Layer 2 of a small transformer language model trained on English Wikipedia (13 layers, counted from 0, width 128).
Take only the direct path to the model's output, skipping the later layers: a vector added to the residual stream pushes a token's score in proportion to its dot product with that token's output vector.

Output vectors of the tokens that the questions are about. A number n stands for n times 0.026.
"hon": 3 -17 -1 40 -11 6 -5 -29 17 0 -11 15 -4 -5 27 -4 -4 1 14 -27 -11 -2 -1 9 4 15 13 -2 17 39 8 18 0 -10 -11 -4 8 -2 0 8 2 -10 -19 7 -12 -5 20 -37 -3 4 -6 20 11 -23 1 -26 -7 1 -11 -7 -24 0 17 -10 0 2 -7 -8 15 2 -10 -2 18 -12 0 6 -25 -6 -42 17 -7 -14 19 30 -12 -12 30 16 11 0 -2 -18 -3 15 2 -12 4 20 -2 -13 -49 -33 27 -19 -3 23 5 17 -23 13 -19 -20 -5 -3 -7 -35 -8 -27 -2 10 0 -6 2 -6 -11 12 -31 2
"Atlantic ": 4 10 -3 29 -1 6 11 -2 21 10 32 15 16 0 23 12 10 -5 -2 1 2 -11 12 -5 -5 11 -6 11 -11 4 -4 3 7 19 25 12 -10 -10 8 -4 9 2 0 -10 -6 17 9 18 -4 42 12 -12 13 3 18 -6 -8 -23 -4 -31 -1 12 23 4 -4 -2 6 2 -7 15 -12 16 -2 -17 -6 -8 -32 3 -7 19 15 -4 11 18 -10 -10 17 13 3 -5 -5 8 -32 -25 2 0 -33 8 6 -6 -38 -12 -2 -1 -1 18 -1 15 -11 6 -12 8 9 -6 33 -7 -25 -16 -10 19 1 -20 10 10 -12 2 -30 -2
"households": 30 18 -10 -25 -21 29 25 24 0 1 4 -2 19 -7 9 -7 3 -46 16 -33 -15 -9 6 2 -21 29 -42 32 -24 16 14 18 9 38 0 32 28 61 11 -10 13 -24 -4 1 14 -1 24 46 -14 27 -4 28 46 -19 -20 -24 -33 5 -22 -49 -1 -27 -15 13 9 5 -36 -24 34 27 -10 -2 -2 -7 -8 29 -34 4 2 17 13 22 10 -20 10 -20 14 8 26 -12 11 -28 -14 12 -13 -23 -9 65 8 27 2 -35 31 -27 -8 -3 5 -30 -42 13 10 -13 42 -9 23 12 -7 11 -33 -35 -15 -11 9 1 -22 22 10 9
"\n": -4 14 -7 3 17 8 -2 7 5 3 11 22 2 9 -5 -2 4 19 26 -4 -10 -25 -13 8 7 4 4 7 -11 4 -10 23 19 -6 27 0 8 25 8 10 -9 -39 6 5 -12 -2 -14 1 4 3 -11 -2 8 5 -15 -22 -1 -9 -22 16 -5 12 3 27 -15 -5 3 1 -28 -3 -34 -6 -7 -1 8 -7 -29 12 -36 -10 31 -7 -2 4 -3 -25 -14 7 1 0 -8 -6 9 4 6 13 -12 -3 -32 -4 -1 13 -2 1 -16 -6 -11 29 6 0 28 -5 16 -3 -16 -2 11 -8 1 -7 5 -4 5 7 -6 -5 -9 9
"League": 11 22 -5 -17 -21 11 30 -19 31 1 21 3 11 -1 -19 -23 -4 3 -1 -3 9 1 1 15 19 17 -12 25 -7 44 27 21 24 19 24 3 -9 25 31 -28 32 -18 -12 -11 6 5 25 28 -10 -8 5 7 8 0 2 -28 3 -15 -21 8 -10 11 -19 21 -3 -12 17 7 12 15 19 7 32 -5 -27 23 -1 12 -48 38 21 38 3 -10 -31 9 -14 21 24 5 -1 21 -16 17 4 -9 -11 -11 -21 11 -38 -11 12 13 -8 -1 -21 24 -13 13 -13 -16 42 2 4 -15 27 -30 1 7 20 6 -4 -2 -24 1 -29 -18
"husband ": 12 36 -4 37 -27 47 2 9 6 2 29 -3 -4 -27 39 -26 0 -16 35 -22 7 -21 23 -31 -4 12 29 23 -6 -6 1 18 -5 39 11 8 40 16 -24 1 -4 -17 -32 -28 -17 -3 6 9 -40 -23 -1 8 19 -17 -32 -21 -6 3 -31 -1 7 -2 15 1 2 3 7 -4 -5 7 -40 30 10 -13 -22 11 -16 -7 -15 23 24 -12 -17 8 -19 -37 -5 13 3 -26 28 3 -8 -3 12 6 15 48 -55 1 17 -1 24 -19 -5 19 12 18 1 5 -21 -12 35 -26 26 -33 22 -26 -7 36 -25 -7 41 44 -1 5 5 -23
"earth": -2 -6 -1 3 6 14 24 -2 28 -9 22 18 17 13 -6 3 -20 -34 34 -18 16 -26 21 -17 9 1 -23 6 8 -17 -5 5 -4 13 16 24 -1 -14 13 -26 12 -6 -10 -19 -6 15 32 15 10 13 0 3 2 0 16 -16 19 14 -32 5 -2 15 26 2 -20 -14 -33 -39 7 15 1 12 4 -22 -7 6 -21 -14 -28 15 22 12 16 -31 5 -1 11 48 4 -13 26 -3 -12 -20 -13 -28 -15 24 -13 -1 -18 -14 27 -25 -4 -6 -3 -6 8 7 12 -3 2 -16 11 -13 -18 -22 17 -1 -57 -21 22 12 -25 16 -1 -7
"ass": 17 -5 0 24 15 10 8 -7 9 -3 -4 -8 7 -36 -6 1 0 -10 -19 -8 -9 4 7 18 -6 15 -25 -9 -6 -12 12 -2 14 1 9 28 -2 12 -25 2 12 -22 -20 1 -8 10 0 -2 1 -23 5 -2 14 -7 -1 -27 -24 -3 -12 9 -1 -13 3 -19 -6 1 1 -10 7 0 8 -8 12 -34 3 1 7 -4 -12 13 11 12 7 -9 -5 -4 1 17 -17 -27 -3 0 -6 -14 3 4 6 9 2 -11 -5 0 12 -14 0 -3 4 -1 -22 7 0 4 -18 9 -30 -5 -7 -32 9 4 -8 -7 23 12 -14 19 -17 -3
"ent": -5 -9 0 -2 -5 6 -3 -5 -12 -2 -2 -16 7 -14 -3 -1 -2 -12 -3 -9 -14 -2 -6 8 -13 30 -18 17 -3 1 22 1 13 -7 1 15 40 -9 3 -3 14 -7 -2 -21 13 -7 -7 23 19 -21 1 -8 14 2 -9 -10 -12 -34 -16 -11 2 5 15 -5 10 -7 -11 10 -8 -1 -5 10 24 -16 0 -19 32 3 -23 4 -10 32 11 -19 -15 19 10 30 -7 -27 5 8 17 5 -8 13 -2 -11 -7 -3 -29 19 14 -9 -6 -9 -10 -8 13 -20 12 -16 -8 -29 6 -2 -11 -41 -19 7 2 -11 17 -4 -4 12 -8 5
"ti": -8 12 -3 -5 7 4 6 -15 16 -18 2 -12 13 -11 -28 -3 15 -1 7 3 1 -10 6 -16 -13 3 -3 0 8 24 22 9 5 1 8 -12 12 16 25 -29 4 -8 -20 -5 16 -13 20 5 3 22 -11 5 13 6 2 -8 -16 32 16 28 19 10 8 -5 7 -24 -18 -35 -7 0 3 12 10 -4 -10 -9 -19 -15 -9 12 -15 15 -22 -30 -23 2 -1 -7 21 9 5 15 11 3 -7 1 -16 31 -17 -11 -14 -10 -9 -10 2 1 -15 13 35 -1 1 -3 -11 6 0 2 -1 -4 -10 11 -12 -11 -10 7 -11 1 2 3
"history": 3 39 -1 10 13 26 7 -15 12 6 39 3 16 -2 16 -23 -3 -18 5 4 -18 -11 1 0 -4 4 -47 44 -41 18 26 -6 -9 17 -15 12 53 -4 5 6 15 -3 -30 21 -24 5 26 20 -4 24 -2 29 4 -23 15 -34 -4 13 12 -29 -2 11 -14 21 16 -16 -56 -1 9 23 -10 -6 23 2 -43 15 -26 -18 3 21 13 8 2 5 14 -4 -5 1 40 -5 6 -22 4 8 19 2 -2 30 -9 -4 -44 -1 -20 3 -6 22 -15 38 6 33 1 -28 4 0 -11 -43 4 14 -34 -6 -10 -23 20 -43 -27 4 -34 8
"session ": -21 16 -5 32 -20 27 11 13 14 -3 14 13 -12 -32 -7 -14 -2 -4 -2 -25 20 1 13 21 -3 5 -10 0 -4 -27 -27 -21 1 18 -16 12 -8 -6 20 -7 13 -19 -39 -10 -29 -12 0 30 0 15 -2 20 19 -9 25 -15 -35 -9 -19 5 -24 0 11 13 8 3 -30 0 -1 11 -45 18 24 -12 -11 4 -28 10 8 3 21 10 28 -23 -25 9 34 11 3 12 -18 21 -38 -9 7 -9 -29 29 1 17 -3 -11 11 -23 -3 9 -39 11 -32 -3 -10 -11 5 1 -1 16 1 -26 11 -20 -28 9 13 12 -5 15 -45 -25
"than ": 42 -5 -2 -18 14 43 12 15 32 -30 -10 -16 34 -7 -1 -6 21 11 -2 -10 35 -33 40 -16 -40 -5 -22 9 -78 21 18 -7 -16 11 9 16 7 48 -18 -43 14 -11 -2 3 -26 -2 25 76 15 28 -24 18 25 -39 -63 -15 -37 7 -30 3 4 9 -29 12 -17 -7 -54 -14 25 4 0 5 3 13 -37 41 -49 10 -14 -11 22 -3 -29 -23 -40 43 -5 -29 -6 -23 -7 19 -26 30 -8 -6 11 49 -38 32 -37 -2 7 -21 -8 26 -44 3 14 8 1 -11 -11 -25 -8 -30 34 27 -53 -27 -6 -41 7 1 -64 33 3 -17
"ISBN ": 9 38 -4 25 -13 16 28 -19 20 -4 25 38 51 -6 22 -13 -32 -2 17 -23 -11 -4 12 -4 -3 20 10 3 -1 5 7 5 17 29 20 9 11 47 -29 -17 5 -4 -10 -23 -37 18 -3 -14 -29 6 -8 25 24 -7 -12 -5 -25 -14 -38 -35 -19 19 -2 43 -20 -8 -24 10 2 7 3 -4 11 -15 -25 14 -30 -4 -19 -16 59 8 1 -11 -23 -17 -10 25 -5 -28 6 5 -15 13 18 4 2 -7 -40 0 28 4 7 -23 -8 9 6 11 11 11 -24 -16 34 -1 -1 13 -37 -12 13 27 -38 -37 32 -17 -36 0 1 -31
"film ": 15 8 0 23 -16 -2 -6 22 36 -9 16 5 25 -31 27 -15 -12 2 14 -20 6 -12 3 -4 -4 -5 -15 -10 3 8 0 16 21 19 40 25 18 -18 11 -7 25 -11 -25 6 -22 25 8 26 -8 4 -5 -9 14 -5 1 -19 -4 6 -29 -7 -22 0 2 5 -9 0 -40 -5 -5 3 -54 19 1 -21 -35 5 -15 -21 -13 15 -8 3 16 -17 -29 -16 -14 19 -6 -7 11 -1 1 5 -10 -5 10 18 5 8 34 5 6 -24 -1 15 -9 16 23 8 17 -25 37 13 -14 5 -4 -18 17 -5 -45 -19 24 3 -11 18 -11 -25
"champion ": 30 12 -4 36 -23 1 2 -37 -2 2 23 -1 -4 -7 -12 -5 18 -20 1 -27 33 -1 37 -27 12 7 22 26 20 16 21 4 16 12 22 26 16 6 21 -21 27 0 0 29 -34 12 12 -5 -17 3 3 14 -1 -11 -3 -14 -20 -10 -27 -33 10 -2 36 1 -14 -17 -27 -2 -10 11 -11 9 15 -33 -12 -18 -11 -15 -34 1 -5 7 9 12 -36 -12 35 31 22 9 21 34 -19 4 8 9 -2 41 -25 1 -28 -16 -14 -14 -3 18 -24 17 0 3 -5 -22 21 -13 -14 -18 15 8 -44 6 13 -8 7 11 11 -11 -28 -12
"tit": 19 22 -5 13 -2 27 0 -22 11 -16 15 -13 -6 -11 5 2 3 9 19 0 -7 -14 8 -16 -12 9 -14 -13 8 26 9 6 -4 23 -8 0 14 21 9 -25 9 -17 0 5 -15 0 -19 -21 8 14 -1 16 -1 -28 3 -9 4 -6 -2 6 -11 1 30 1 18 -16 -18 -19 13 1 12 14 16 -9 -3 14 -10 -8 -39 17 -28 33 1 -27 -31 -24 24 -10 12 -16 19 8 9 2 9 -6 -7 23 5 -24 -13 10 1 -29 -1 21 -24 40 18 3 5 -17 -15 3 10 -8 -22 -3 1 13 -14 -18 -31 -3 -12 -12 -13 -23
"average ": -4 35 0 32 -39 -8 0 -10 6 -25 30 50 11 -7 -5 -24 -2 -50 21 -2 6 -26 35 -22 8 33 -25 -6 -2 33 6 -2 6 0 -8 31 -3 -4 28 -12 -16 2 -14 -36 11 7 27 -22 22 31 35 15 11 5 2 -14 -20 -22 -11 -24 -23 11 32 0 -16 9 -26 -27 2 15 -3 -19 -13 2 16 18 -22 -8 3 26 18 22 -8 7 -8 1 -11 -5 12 -28 48 13 -19 9 13 19 -39 44 38 12 -21 -29 42 -26 -5 15 -1 2 -10 11 7 -27 40 -16 1 -5 27 -8 -30 -7 -35 -4 23 6 3 24 -37 -15
"elevision": 38 43 -20 26 -36 -1 6 3 21 0 -7 6 22 2 41 -8 0 3 10 -8 -34 -43 0 9 1 12 4 34 16 27 12 34 24 7 26 25 32 -1 -2 -19 12 -42 -18 -13 -32 57 -8 18 -36 13 -8 16 15 -30 2 -11 -16 -39 -7 -15 -13 9 41 13 -21 -23 -17 -6 34 2 -9 38 29 14 -35 -1 2 -13 -5 57 4 21 21 -23 -21 -24 8 14 21 -48 -6 3 5 32 23 -48 -15 -22 -15 13 -4 -3 32 2 -13 1 -19 8 13 14 -16 -25 42 -19 -14 6 4 -18 -23 2 1 -22 25 27 -46 -22 -17 17
"ney": 9 19 -18 7 0 7 15 -16 3 -26 18 10 26 -3 23 11 -5 2 -2 -24 -12 32 22 -10 -11 22 -15 -1 2 -4 20 19 10 21 39 -4 8 29 -4 -1 11 -23 -16 -17 -7 16 29 28 -3 19 -1 2 -24 -40 25 1 -14 -17 2 1 3 15 5 8 -18 5 -27 29 5 -2 -18 24 16 -13 -18 -5 -13 -15 -37 9 12 16 39 -1 -5 3 12 24 15 14 24 5 3 1 1 -2 7 0 -29 -17 -32 -43 15 -16 -9 2 -27 29 -7 6 -14 -15 50 8 -6 12 -17 -40 -48 -21 23 -5 33 2 20 15 -13 -6
"nel ": -14 16 -16 9 1 7 8 -8 21 -24 18 29 21 16 22 2 1 2 9 -25 1 -2 23 -11 -19 9 -10 20 -26 -4 -14 14 -8 16 11 -41 23 -3 35 -15 -3 -34 -2 -15 -3 1 -7 -8 -36 -4 4 -9 7 -9 -19 2 12 5 -22 5 7 6 44 -5 -12 -19 -46 1 9 5 -20 18 15 4 -3 47 -34 -16 3 4 -20 27 48 -27 11 -24 32 22 31 -20 -15 -18 -11 -21 11 1 -18 8 -29 17 -27 -23 3 2 -6 -7 -22 20 -21 -17 -38 -6 13 -13 -14 -19 -21 12 -1 -5 -9 27 4 -17 -18 12 -29 -16
"countri": 20 20 -27 19 -44 19 29 -17 64 -14 51 63 20 -17 10 -14 -20 -45 12 -16 42 -16 94 -45 -10 20 -41 48 -23 4 17 26 7 30 27 23 15 35 21 -70 25 -77 -38 -20 -32 13 16 23 -65 49 9 44 29 -35 -15 -14 -16 -18 -21 -30 -19 -6 25 79 -54 -16 -55 -10 -1 45 -43 18 37 -27 -12 60 -23 -26 -19 28 17 23 24 -21 -10 -6 42 23 21 -8 37 51 -21 -35 4 -14 -40 23 -26 16 -74 -17 6 -28 -22 31 -38 21 -66 24 -18 -76 17 -37 23 -8 -28 -18 -27 24 -34 -13 61 5 -27 24 -20 -66

Each question shows what one neuron of this layer's MLP adds at an activation of 1. A number n stands for n times 0.009.

n68: -2 -33 3 27 -1 9 -11 -26 -13 -10 21 18 21 -2 -13 -1 8 14 -10 18 8 17 -16 -7 15 13 -16 -15 7 11 10 -14 68 1 -15 -12 -1 -28 -2 29 -7 1 -5 8 -34 -17 -16 -7 -32 4 14 -26 17 -19 -13 25 -6 -14 -52 -10 -6 -1 62 -57 31 -14 2 -13 30 22 -19 -17 30 -1 5 34 15 2 14 7 -20 9 -15 1 -12 14 -27 -15 -20 -38 -5 -9 -6 -6 23 9 33 -1 6 -2 9 8 -15 6 17 29 27 -4 1 7 7 11 2 -21 28 4 18 -21 43 21 4 32 -4 10 -27 33 -21 13
Which of these tokens does it push down most? "ney"

n171: 15 -12 -1 11 34 -25 16 19 16 40 -17 17 -29 -3 28 -18 27 -7 17 -16 21 -17 7 -9 15 1 35 17 -5 5 -25 17 14 -32 -3 -6 51 -13 8 -10 3 17 -47 -5 1 0 -17 -3 18 14 12 -29 -4 28 18 16 2 -7 -14 -8 -6 -42 -7 14 18 -1 -19 -27 -15 -36 5 6 -5 4 -17 -35 23 12 -46 3 -18 -6 -18 2 -37 3 -35 29 4 34 -15 -24 -18 -21 15 -19 -38 -21 -23 -24 10 -43 21 8 30 7 -30 10 10 1 -14 -10 -13 7 -4 65 35 -9 38 -40 1 8 -17 6 -13 18 18 -4
Pushed up most: "film "

n120: 23 5 54 -15 4 -5 15 -23 19 -8 -27 -25 1 -33 -10 -13 5 20 -14 27 11 -6 -3 2 4 31 43 -35 -20 3 5 -35 -3 -13 3 12 -56 48 -13 -15 37 4 12 -1 -8 -14 -14 -2 7 -42 15 4 -10 -14 7 -32 22 -10 -23 -20 -1 21 16 -4 3 23 38 -33 12 5 -3 5 -8 -55 7 -32 -11 27 13 14 -15 -17 -17 16 -11 -2 17 4 -12 0 -25 8 0 -3 9 -1 -6 -31 0 -11 35 27 14 -8 14 -37 -20 -10 8 -5 -1 -22 -21 27 -2 1 -6 -27 -2 -4 11 -16 -3 26 0 -6 -12 12
Pushed up most: "ass"

n3: -1 -14 23 -29 -3 38 -27 9 10 -25 -48 1 43 -2 4 18 -32 4 -36 -3 -17 6 3 29 1 -22 -47 19 3 -37 -29 5 6 15 50 -1 23 15 -1 -5 5 2 -2 -5 2 7 2 -1 2 -35 36 54 -11 -28 -20 9 11 -34 12 -7 -8 -10 -33 -11 -7 -1 6 -14 -5 -31 -7 0 -36 -7 -30 2 10 -22 -29 31 32 -4 -3 -26 15 3 -11 21 -14 -31 1 -7 -19 1 26 -15 22 -32 3 5 -31 -5 -17 5 19 26 9 -34 4 -40 16 13 -35 -6 12 5 -35 -4 -22 19 35 22 -6 24 6 6 21 14
Which of these tokens does it push down most? "average "

n207: 11 6 -46 30 -22 -23 14 25 3 -23 9 -31 -13 16 -13 37 20 14 4 -26 2 -3 -12 -29 -5 -4 -7 45 -9 18 -1 -9 19 -5 -6 -36 22 2 -27 35 4 0 13 -34 -5 -24 -8 -32 -6 26 18 -7 12 -29 -28 -22 4 -11 1 10 -3 -3 12 30 24 2 2 -3 -8 11 14 4 28 -19 23 -11 -1 23 5 -6 -3 -8 7 -5 -1 4 66 -29 43 14 3 1 -49 21 -7 4 -60 19 13 -38 -20 41 46 38 -7 9 18 -4 -5 -15 24 6 -24 3 -26 16 -1 31 -11 -33 -3 -2 -3 10 -18 -2 41 -28
Which of these tokens does it push down most? "film "

n209: -30 21 -27 34 7 14 5 -31 -5 3 -16 11 2 49 30 6 5 -16 -4 -19 -16 -24 -7 9 -35 -15 -8 -1 -12 21 -24 -10 8 23 10 36 -7 -4 -48 -21 8 14 7 -18 1 -17 13 40 28 1 4 -7 6 -61 -4 4 4 2 1 -35 -7 -15 -1 -33 13 5 -28 -24 23 7 -8 13 -43 -20 -24 4 37 -17 12 5 24 -1 12 -23 -24 11 2 41 -9 25 -2 6 -23 -14 -23 1 6 21 4 29 4 6 -9 -14 -32 18 33 -14 -32 -36 15 -36 23 23 7 7 -29 17 -2 -7 -26 -3 -7 4 24 -21 24 -23
Pushed up most: "households"

n107: 35 49 -4 -13 -6 -23 -27 -3 -3 -2 11 -15 -27 -21 10 -20 22 7 23 19 9 4 -10 -8 34 -2 -33 -15 -15 9 18 18 29 19 -31 -18 -32 6 14 34 1 20 -15 -41 -6 5 -34 -14 19 14 25 24 10 -24 0 -72 1 -37 34 -36 17 -18 13 14 -6 21 8 7 3 46 -22 31 -17 -22 6 18 15 -15 -19 15 17 -31 22 -1 -13 2 -17 -12 -6 19 -17 15 5 -29 -17 2 -11 -3 5 44 -6 24 18 3 24 47 11 -20 -16 45 -40 9 32 10 -17 -9 9 -35 -11 -26 -7 9 -53 -11 1 13 -21 12
Which two tokens does it push up most, strongest first? "average ", "League"

n163: -9 23 -26 -24 -5 -49 5 -2 -3 36 21 28 18 24 21 -26 -39 -4 -21 -9 -23 4 7 -8 65 -18 22 38 18 -2 -22 -15 -56 -19 -2 -20 6 -27 7 -17 20 15 -16 53 16 -3 10 22 14 -24 11 17 6 -4 16 11 5 -8 10 32 -15 13 -7 38 -4 19 -9 6 -6 17 31 15 3 25 7 -22 -38 12 -25 -7 -11 -25 34 14 -8 -5 31 -6 31 21 19 24 19 9 5 9 33 9 -22 -8 -25 -4 -11 3 -14 47 -22 1 -6 14 28 -10 -6 5 17 -5 -4 4 -37 43 -6 -8 19 17 -12 16 -11 1
Which of these tokens does it push down most? "ass"

n248: 12 5 39 68 10 -7 -44 -15 3 -19 11 4 -3 22 1 33 24 14 3 -16 -19 -29 23 9 -7 -19 43 14 14 -34 3 -5 0 5 -5 4 -33 -7 30 -52 -8 -12 34 -15 16 -12 6 15 1 -34 1 15 -22 -16 10 27 13 9 4 53 40 7 33 -36 8 6 -21 39 13 11 6 12 43 2 29 -37 -16 6 2 8 -26 15 -3 -1 14 20 -9 -11 18 43 38 33 -9 -24 17 10 -33 4 -39 12 16 3 15 -8 -36 40 24 -25 -19 -42 -6 16 -17 -33 -7 -47 34 -36 4 3 15 -33 52 -9 8 31 -9 46
Which of these tokens does it push down most? "households"

n291: -8 16 28 29 18 13 -12 -17 14 13 3 11 2 -8 -30 -8 -6 9 -10 -2 -26 -32 -5 -5 3 20 15 21 -32 13 -13 -2 10 -8 -17 10 -2 13 12 -23 -2 5 6 19 2 -19 29 2 9 19 -20 9 -3 -21 2 54 -14 0 -15 -24 -10 -12 12 -17 -2 11 -7 -3 -15 24 -12 -9 7 -21 15 0 -6 7 -39 1 15 13 11 -8 -14 2 -12 -16 4 -3 7 22 -40 -8 0 -17 -6 19 22 -6 -7 6 -20 21 7 8 -13 -7 9 16 27 17 7 -6 7 3 8 -16 -1 21 -20 -24 26 32 -19 31 -2 -34
Which of these tokens does it push down most? "nel "

n196: -26 15 -9 -14 6 4 7 30 15 17 21 25 22 -17 -16 35 -42 13 13 28 -18 -26 -6 -27 30 -5 -6 -22 20 -2 1 -5 -12 9 -9 -8 26 34 -17 22 45 9 -1 37 -4 19 39 6 -7 -17 -5 -24 -12 -4 24 -10 -16 -4 -12 36 -23 -10 21 11 -11 -11 21 -31 40 2 -19 54 26 1 -2 -15 15 13 -25 38 15 -21 21 -12 37 8 -8 -19 0 -4 -21 49 -32 32 19 34 13 8 -19 -16 12 -19 -26 -34 -15 -12 1 -9 7 10 -13 -18 10 35 4 -9 -18 -9 -9 -1 34 -5 -7 15 12 -28 -8 -22
Which of these tokens does it push down most? "average "

n79: 11 6 -2 -4 -31 17 -4 2 31 6 12 7 10 27 -6 11 -38 33 -7 23 -19 -3 -12 0 26 14 -11 21 2 -6 -10 -23 7 -31 13 -11 32 -2 -38 -19 -9 35 26 7 -3 -16 15 -16 -21 -9 33 -40 -16 -40 22 -8 -4 -20 -32 -19 -14 -15 -46 31 -9 -18 -13 0 -20 -7 -14 -13 30 -20 -9 14 11 -6 13 24 17 3 23 -8 6 -16 4 -1 37 8 20 14 -24 -32 1 -2 -7 6 -18 25 -5 -27 -15 33 17 -3 -12 5 2 -25 19 -8 4 2 5 38 -2 -42 -1 -17 37 0 -43 -13 -23 5 -10 -24
Which of these tokens does it push down most? "ti"

n312: 0 10 16 12 48 10 22 27 -51 5 9 -12 -8 5 31 -26 -1 37 -30 -19 -14 9 12 -1 52 6 -6 35 -14 17 -35 -1 7 25 25 -27 33 14 1 17 -22 -39 11 22 32 -36 -3 -13 21 16 25 -17 27 -2 -10 -8 -69 -27 -43 7 -9 -14 -9 18 30 -68 -8 21 -34 9 -6 16 19 -16 12 53 -36 -45 24 -32 13 -2 22 -23 -19 63 -33 3 -28 7 -33 12 7 27 12 2 -24 1 68 -11 -29 -19 -64 -32 -21 -24 -1 -16 28 35 8 16 36 -22 8 26 6 14 -55 -27 -7 2 0 28 5 -26 -37 -23
Which of these tokens does it push down most? "earth"

n212: -12 44 7 -17 36 -38 19 21 3 7 -3 30 4 10 -5 -26 5 30 5 19 12 -30 7 48 -1 17 9 9 -23 -6 21 23 8 -11 20 -5 -26 19 -25 -15 -20 -3 9 -11 33 15 37 7 10 -35 22 -20 -11 -19 -2 30 -3 9 -8 36 8 -14 12 -6 -1 -19 17 -8 -11 16 -8 21 -4 15 -8 3 40 27 -14 -28 -18 21 -8 -16 -16 14 -33 -23 19 -13 -9 9 -29 24 28 20 -35 11 -30 0 18 5 15 7 -11 13 -13 -26 0 -3 4 -13 51 24 -21 -12 25 10 -32 -32 29 0 3 18 -5 -2 -24 11
Pushed up most: "League"

n23: 46 44 6 -1 -5 -12 6 -7 -17 -8 29 -10 2 -29 19 -31 20 16 -1 -13 31 17 8 10 -36 6 -9 -30 29 6 -7 -12 -28 -17 17 -18 -6 4 -1 52 -1 0 13 16 28 -11 -13 -4 26 -2 4 7 -32 -10 30 27 -6 10 29 3 -6 -1 -14 -9 2 -34 -12 19 -27 -26 -21 -36 -40 -5 7 3 -3 5 1 -11 10 9 24 -13 19 -18 -8 25 -30 2 -49 11 -46 -3 22 13 8 -10 -21 -14 11 -14 -16 -6 42 -1 -2 -41 20 -11 -16 1 15 -54 6 -5 -39 -26 -1 -7 4 10 -14 2 7 -25 12 -35
Pushed up most: "ney"

n240: -25 5 -29 -23 -18 -9 16 8 -3 28 0 -4 16 -5 -6 0 -6 -22 -13 0 -7 5 -6 8 15 42 -5 -24 -15 -9 -31 32 25 -3 26 15 -23 -30 9 26 18 -22 11 5 9 -49 -14 -25 -4 -15 -2 10 -11 -23 -25 -22 -17 34 -19 29 16 -1 14 -49 0 -18 -27 -18 0 -3 16 -9 37 12 10 -8 -18 11 -9 36 3 -8 7 2 23 -13 -6 -1 32 4 -21 -9 -43 -4 -4 3 21 11 4 -44 -28 3 -21 8 12 -18 -16 10 -37 -23 -48 -29 12 14 12 -16 -9 0 -11 -22 30 20 9 5 -21 -2 -20 -12
Pushed up most: "nel "

n227: 40 23 -24 5 -21 13 6 15 -2 -25 -38 22 11 -8 11 -10 25 -6 -15 -13 -24 -21 -19 -16 -8 -24 36 16 -6 13 -14 -15 -9 8 13 10 4 -22 -21 -19 2 -5 15 38 22 1 -43 45 7 3 -25 -1 25 -47 -3 13 10 -14 -43 6 -15 30 -20 34 23 -47 16 -12 22 0 14 10 -6 9 17 39 25 -8 -21 -6 -2 -1 -3 -4 -27 4 -29 -3 -6 13 9 43 -34 0 6 -2 -2 6 1 -16 22 -8 15 32 19 22 17 -31 -42 -8 -1 31 -5 15 39 -9 -32 -3 -17 21 10 -25 6 15 6 4 -15 8
Which of these tokens does it push down most? "history"

n214: 8 -14 21 32 66 -14 5 -13 -2 -6 -25 2 -21 15 13 2 -2 14 24 18 18 -1 7 -2 -4 -16 -3 5 10 -16 -10 -36 -10 -42 2 -31 2 9 -13 34 -2 -3 17 13 34 3 -8 -4 1 19 -18 -11 -29 -8 4 -1 -24 12 -4 -22 12 -18 7 4 2 -1 31 27 -57 3 2 18 -20 -11 12 -7 8 21 6 2 5 -1 4 25 38 1 3 13 8 -42 3 2 -13 34 -13 -37 7 -12 32 -3 -30 -30 -11 -23 13 -7 0 -14 -5 23 -24 12 15 -6 -24 3 20 -22 22 -20 29 7 4 -63 7 22 15 -28
Pushed up most: "hon"

n277: -1 2 -8 -10 9 7 -5 -4 6 6 59 5 5 55 -5 -6 -11 11 17 -7 11 1 -13 -1 -9 -8 6 10 -18 11 -14 23 -25 -13 -10 -54 -68 -17 4 -3 14 17 6 -12 8 28 -6 21 8 -9 51 4 -26 -10 -9 -13 -23 -28 -2 -1 -31 1 15 34 -9 -10 -3 22 4 7 23 8 16 -35 29 -3 -1 -5 -1 10 7 -26 18 -4 15 -38 1 2 32 -15 -14 -23 -7 29 -25 5 29 3 2 41 26 31 -44 20 -4 -10 -29 -12 -11 5 25 32 19 32 -46 -25 -18 61 20 -11 14 26 4 -23 -10 -57 28 11
Which two tokens does it push up most, strongest first? "nel ", "\n"

n295: 4 23 -5 15 17 13 5 30 8 9 -3 -1 20 -26 -20 -8 37 45 -12 -18 22 -24 -14 14 -24 23 -38 -1 7 -3 25 22 -25 8 21 -11 30 -23 14 -8 -12 10 -32 30 13 11 -4 14 -7 -16 -1 -21 -5 -6 18 30 19 -28 29 -21 -37 3 -23 41 -16 21 36 -43 18 20 12 14 -20 -15 -23 -9 3 -18 -28 14 9 17 -12 32 46 -40 -2 7 -27 -17 28 53 -26 16 23 32 -31 11 -10 -11 -32 -7 35 12 -8 19 -8 23 -21 -3 29 -7 -24 -38 5 29 33 -40 28 -28 13 1 -5 5 -8 18 19 1
Which two tokens does it push up most, strongest first? "countri", "League"

n237: -12 6 -15 54 -8 3 -32 -24 5 21 -3 -7 -1 -6 17 36 -8 8 35 27 -7 -21 21 -9 -17 -3 -8 -5 -3 -2 -17 -4 9 -8 9 -10 13 1 22 -2 30 -2 -35 -14 18 -10 20 8 -41 7 19 2 -12 -5 -30 13 32 -19 -7 -16 37 12 -3 9 -41 45 -45 41 29 14 -15 19 -15 17 4 8 -14 1 -31 22 -6 22 -32 -6 -22 37 -24 19 5 -24 4 -2 -1 -30 34 -12 5 28 -21 36 25 8 -38 48 2 4 -23 6 23 -22 -3 7 2 0 -15 -11 -39 -18 -16 5 -23 19 -15 -1 -26 -11 -13 -41
Pushed up most: "countri"

n44: 32 13 25 -23 7 -3 -15 12 18 -30 -15 -32 -35 -12 31 27 11 35 -11 48 -19 26 -7 -34 -52 9 29 33 13 -8 -1 -25 36 8 19 -14 3 24 7 26 -19 -29 -29 30 -11 9 -16 1 8 39 11 7 -18 16 11 -3 18 32 -36 26 -13 11 7 28 13 32 30 24 -9 -20 15 6 25 25 10 -11 -24 12 20 -2 4 -8 14 -4 -18 12 -3 -4 -17 30 22 -9 -21 11 24 -10 -7 65 7 15 -15 -16 -36 -50 -12 -20 12 -20 1 5 21 1 31 19 -6 -8 34 -3 -2 9 10 -9 35 5 -25 -8 -25 2
Pushed up most: "than "